Layer 5 of a small transformer language model trained on English Wikipedia (12 layers, counted from 0, width 64).
A neuron adds its activation times its output weights to the MLP's output. To switch it off is to set its activation to zero at one token and run the rest of the model.

Output weights of the MLP neurons that the questions are about. A number n stands for n times 0.04.
n2: 2 -22 -48 19 -45 59 -5 18 5 -33 -7 25 -15 -14 -2 25 18 -55 -15 11 9 12 12 -28 36 31 -6 11 1 24 -12 -13 9 -14 3 4 8 7 47 -26 0 -11 19 39 -50 -23 -10 -7 57 14 -18 22 20 -18 -23 -17 0 6 9 -13 19 -10 -13 -26
n13: 30 0 13 2 -10 37 -17 -3 7 8 1 -4 50 -2 -30 -34 7 0 0 -10 -3 3 -4 5 -24 -19 11 42 -18 8 8 -44 33 -16 -2 -51 -8 36 -46 7 -17 -9 12 -31 4 -7 36 4 -48 -7 -32 -1 48 4 -35 23 42 4 -3 -10 22 4 -10 33
n35: 12 17 -24 -14 -14 -7 -11 -13 45 8 18 -13 -28 2 3 -36 -52 1 10 -3 -2 -35 -10 15 -20 18 -2 11 22 13 1 14 59 -22 15 37 12 38 26 33 -4 -13 3 5 -1 -39 12 22 21 -5 29 -24 -7 -12 -63 -28 -39 -18 5 13 0 -15 31 5
n39: 6 -8 30 -8 7 -7 27 95 -1 12 -14 -10 -55 12 -11 19 -38 4 6 -16 6 -9 -6 3 -1 10 29 29 0 15 8 -4 -4 -52 -14 -23 -3 4 -8 35 2 -6 0 -32 2 -19 -10 -44 4 -6 10 -19 -14 11 8 17 -4 -10 -11 -2 19 7 31 -3
n41: 2 19 3 22 6 7 -47 -13 5 2 -16 -33 72 -27 -2 20 -9 11 -2 -6 7 -7 15 -20 22 -17 -43 16 -21 5 -6 30 -20 -16 5 37 -32 30 -7 -55 -32 -17 -9 -27 37 22 7 -14 -14 22 12 -37 -27 39 40 27 7 8 -4 8 -26 -6 15 30
n71: 8 39 -22 32 2 45 39 19 38 -43 33 -28 -1 -39 -5 -33 11 -7 7 -33 -22 8 -5 -15 -5 11 -36 8 -18 22 24 -26 33 -56 -44 3 -4 1 25 -15 -45 -10 17 -14 20 -2 -8 -24 -42 -7 31 35 -6 -13 -21 2 25 -11 19 22 52 28 12 -11
n105: -8 46 16 -2 -69 2 -30 -45 62 21 2 1 -8 -14 34 14 20 0 -22 30 -44 -4 6 -14 7 -44 -4 40 -19 16 -6 4 -13 34 -18 -20 29 -22 -4 -26 38 -3 30 21 -19 -30 -4 26 -10 -40 -14 5 35 49 6 12 36 -6 -41 -7 -1 1 -10 -18
n112: -42 -1 3 -12 11 -5 -25 -53 30 -18 -28 50 47 2 -31 -3 27 9 -21 -30 -25 20 1 3 13 5 16 -20 -9 19 -17 10 -3 18 6 -26 18 34 -4 -11 37 -11 -11 -8 11 39 9 -1 -25 -27 -33 -19 -2 4 24 5 21 18 -23 8 -29 43 -33 47
n115: -19 -8 24 38 20 -11 -2 2 -18 -16 -2 -18 43 1 60 -63 -8 8 25 -1 2 -26 13 -6 -31 17 -1 -29 -19 20 36 -18 10 44 -22 -23 32 2 14 4 -26 9 7 -6 -2 7 -3 -36 -9 -14 22 -21 -8 9 -2 14 3 -1 -3 -28 21 34 -20 -17
n143: -30 -20 8 -57 -4 44 9 -11 33 -15 -9 17 46 -25 -7 -6 43 -2 13 27 33 -13 45 -28 -28 -7 1 -15 17 -23 -16 6 61 22 3 32 -6 11 21 15 -14 6 -5 2 -51 -12 27 1 -21 -19 -28 24 8 11 -24 -20 -2 -23 -19 9 -11 -29 -7 19
n167: 53 1 12 -3 23 -2 -25 -6 11 43 -24 -18 -8 14 -1 68 -5 -4 -28 -10 27 -12 2 13 1 23 -42 -22 -15 1 -43 22 18 21 25 -7 14 28 -9 -8 11 0 -2 -6 37 16 42 -8 -12 -40 -1 -44 14 -16 -30 -6 22 -21 -6 -49 -2 -6 -17 -2
n169: 6 -38 0 -7 4 -10 -24 -12 -19 -28 -43 14 20 -3 -1 -28 -29 12 31 0 14 -22 39 40 4 9 11 -23 11 -18 -15 39 10 -22 -8 14 15 2 8 9 -34 17 -1 -1 -25 -9 -4 34 29 -32 8 -8 -7 1 -8 32 9 -8 29 8 -29 2 20 18
n170: 9 -9 -54 18 -27 19 3 -22 29 -10 -2 0 -9 15 -16 -16 2 38 -41 13 -15 -28 25 0 18 14 -68 26 -6 19 13 -11 37 19 2 -18 27 24 -2 25 49 12 1 -6 -2 -14 27 6 -14 9 -7 -5 -27 -4 -27 15 -49 10 14 2 -26 11 -18 -4
n171: 27 31 -49 34 -45 28 44 -21 -25 -42 -6 -18 -36 9 -26 45 -39 36 -35 -1 31 35 -30 45 38 -13 -28 -33 -8 5 -11 16 8 51 32 -10 38 -13 10 0 -4 -2 6 5 -15 37 -36 41 -48 7 -30 3 -10 2 24 -34 -6 6 -25 7 5 20 -10 -8
n179: 1 11 29 20 21 25 -28 -15 -67 -29 -5 26 -11 5 -3 -16 -27 -1 -38 16 0 31 15 19 -15 -3 18 -13 -10 22 2 -8 -1 28 0 5 49 41 -68 4 -21 30 -11 0 -23 9 -5 16 -6 -36 -25 11 5 -10 -4 24 6 10 13 3 8 38 -36 -31
n184: -22 -32 12 2 -42 18 46 -25 60 -35 52 19 -28 -39 -46 3 34 -51 12 -6 3 0 -14 -11 56 3 9 21 45 -8 11 -27 -40 3 -36 6 5 -6 46 -6 -10 12 38 -33 -14 0 9 -1 46 -15 -15 11 -20 -4 37 -36 17 4 3 8 17 -19 -23 -7

Each question names a token from some text and the token that comes next. It shows the activations a of the neurons there, in the order above. A number n stands for n times 3.4.

Then comes g, the gradient of the next token's log-probability with respect to the MLP's output, scaled to length 1. A neuron's effect is roughly proportional to its activation times (output weights . g). A number n stands for n times 0.0053.

"in", then "surg"
a: 0 -4 0 -76 0 0 0 36 0 0 1 0 0 0 0 0
g: -20 2 31 12 9 -4 6 -5 -34 -54 -6 -28 28 23 6 21 -36 -37 8 -5 26 -6 -2 -19 -37 4 -14 24 4 26 -33 -10 1 17 -14 1 -22 6 59 -2 34 -22 19 3 -47 32 -23 27 -16 13 41 9 -17 -6 -33 19 4 -8 37 12 43 -28 -8 -10
Which neuron, switched off, raises the next token's probability most? n112

"on ", then "a "
a: 0 0 5 0 0 0 0 0 0 0 0 0 0 0 0 1
g: 7 11 -26 -17 21 -37 -15 0 -7 -27 15 -36 -19 -23 -13 9 -44 14 58 -13 -14 30 -7 13 -26 42 -22 21 7 28 29 -49 -28 2 -27 26 66 -1 26 22 30 5 8 -3 0 -8 -18 6 26 -6 -5 -8 -22 35 9 22 -35 -11 3 1 5 -20 11 -17
Which neuron, switched off, lowers the next token's probability most? n35

"ask", then "? "
a: 0 8 0 -41 1 0 0 11 0 0 0 -2 0 0 0 0
g: -18 32 -29 -31 -16 4 13 -1 -18 -8 22 -31 -20 9 -31 -10 17 22 43 3 -9 18 -19 24 0 -27 24 29 27 2 6 -39 -12 -4 -16 5 8 1 34 -16 23 -7 7 -3 59 20 -27 -24 11 7 3 11 18 -17 -3 -46 27 -8 -77 -6 15 13 -26 39
Which neuron, switched off, lowers the next token's probability most? n112

"e ", then "and "
a: -6 0 -11 2 11 -12 0 1 -1 -5 -5 0 0 0 0 -20
g: 39 -16 13 -16 35 15 7 16 -23 -15 -24 4 1 -3 70 -4 -2 14 -6 1 25 -12 -22 -9 17 -41 21 -65 -6 19 -41 12 17 -3 -34 33 49 -35 -36 15 42 2 5 13 -8 -8 -12 -17 5 -26 9 3 -36 -5 -15 0 -1 11 36 14 8 -13 -19 0
Which two neurons, each switched off alone, lower its probability most, in order? n184, n71

"the ", then "province "
a: 0 0 0 0 0 0 0 0 -4 -1 -3 0 0 -10 -2 0
g: -3 0 26 -29 -12 -1 3 15 8 -24 4 -42 -37 -9 62 -13 -11 9 -7 26 -11 -25 -37 5 -28 -15 69 -36 23 32 -15 37 3 14 0 17 2 16 1 -8 17 -4 -9 -4 38 -20 -16 -14 2 -10 25 6 -39 -6 -30 60 -23 30 -13 -7 -6 -7 20 2
Which neuron, switched off, lowers the next token's probability most? n171

"17 ", then "| "
a: -19 0 0 -5 16 -51 0 0 17 -10 0 0 -1 0 0 1
g: -42 28 21 -4 -3 30 15 15 -14 -10 22 14 -15 -14 44 -34 -43 32 1 -9 39 13 43 -8 -6 9 41 -28 -24 -9 23 54 17 -2 30 5 -15 -6 -43 -1 -36 -3 -21 10 39 8 -35 -9 -16 -40 -16 0 16 -26 0 -16 24 4 14 -3 -14 -29 0 -18
Which neuron, switched off, lowers the next token's probability most? n2

"ar", then ", "
a: 0 0 1 -59 -14 6 0 20 0 0 0 0 0 0 0 1
g: 32 6 -21 -19 11 -15 7 -8 36 14 4 -18 4 20 44 -2 9 19 -22 -12 -1 -27 -16 11 -20 31 -47 -22 -9 -4 4 27 12 -4 12 -35 -22 -63 7 -26 -7 20 8 -8 -17 -2 31 -22 52 29 -14 14 -17 -13 11 -16 13 -7 74 20 -38 -10 16 -17
Which neuron, switched off, raises the next token's probability most? n112

", ", then "D"
a: 0 0 -1 -9 0 0 6 0 0 0 1 -1 -2 0 -1 0
g: 5 -11 9 9 19 -54 -1 -28 27 -9 -3 -17 -6 43 8 42 -27 42 4 11 -33 8 51 26 -9 -52 0 54 -2 32 -8 60 16 -20 3 -20 43 -13 -24 -21 -20 5 6 1 -1 6 -9 -5 -22 -10 -14 -20 -7 2 -15 8 -13 2 6 3 -15 16 -9 -47
Which neuron, switched off, raises the next token's probability most? n39

"- ", then "PS"
a: 0 0 -9 0 0 0 9 0 1 0 -6 2 0 0 0 0
g: 9 -6 35 5 9 32 35 15 -6 -37 11 1 -20 -58 -27 20 1 -15 11 22 -10 -12 42 -66 8 -31 -30 -3 27 14 -27 43 -1 -4 -19 10 -21 -49 -17 1 11 12 55 -5 26 8 9 -22 -11 12 -40 -2 1 13 -21 -18 6 18 3 18 6 25 2 1
Which two neurons, each switched off alone, lower its probability most, in order? n35, n105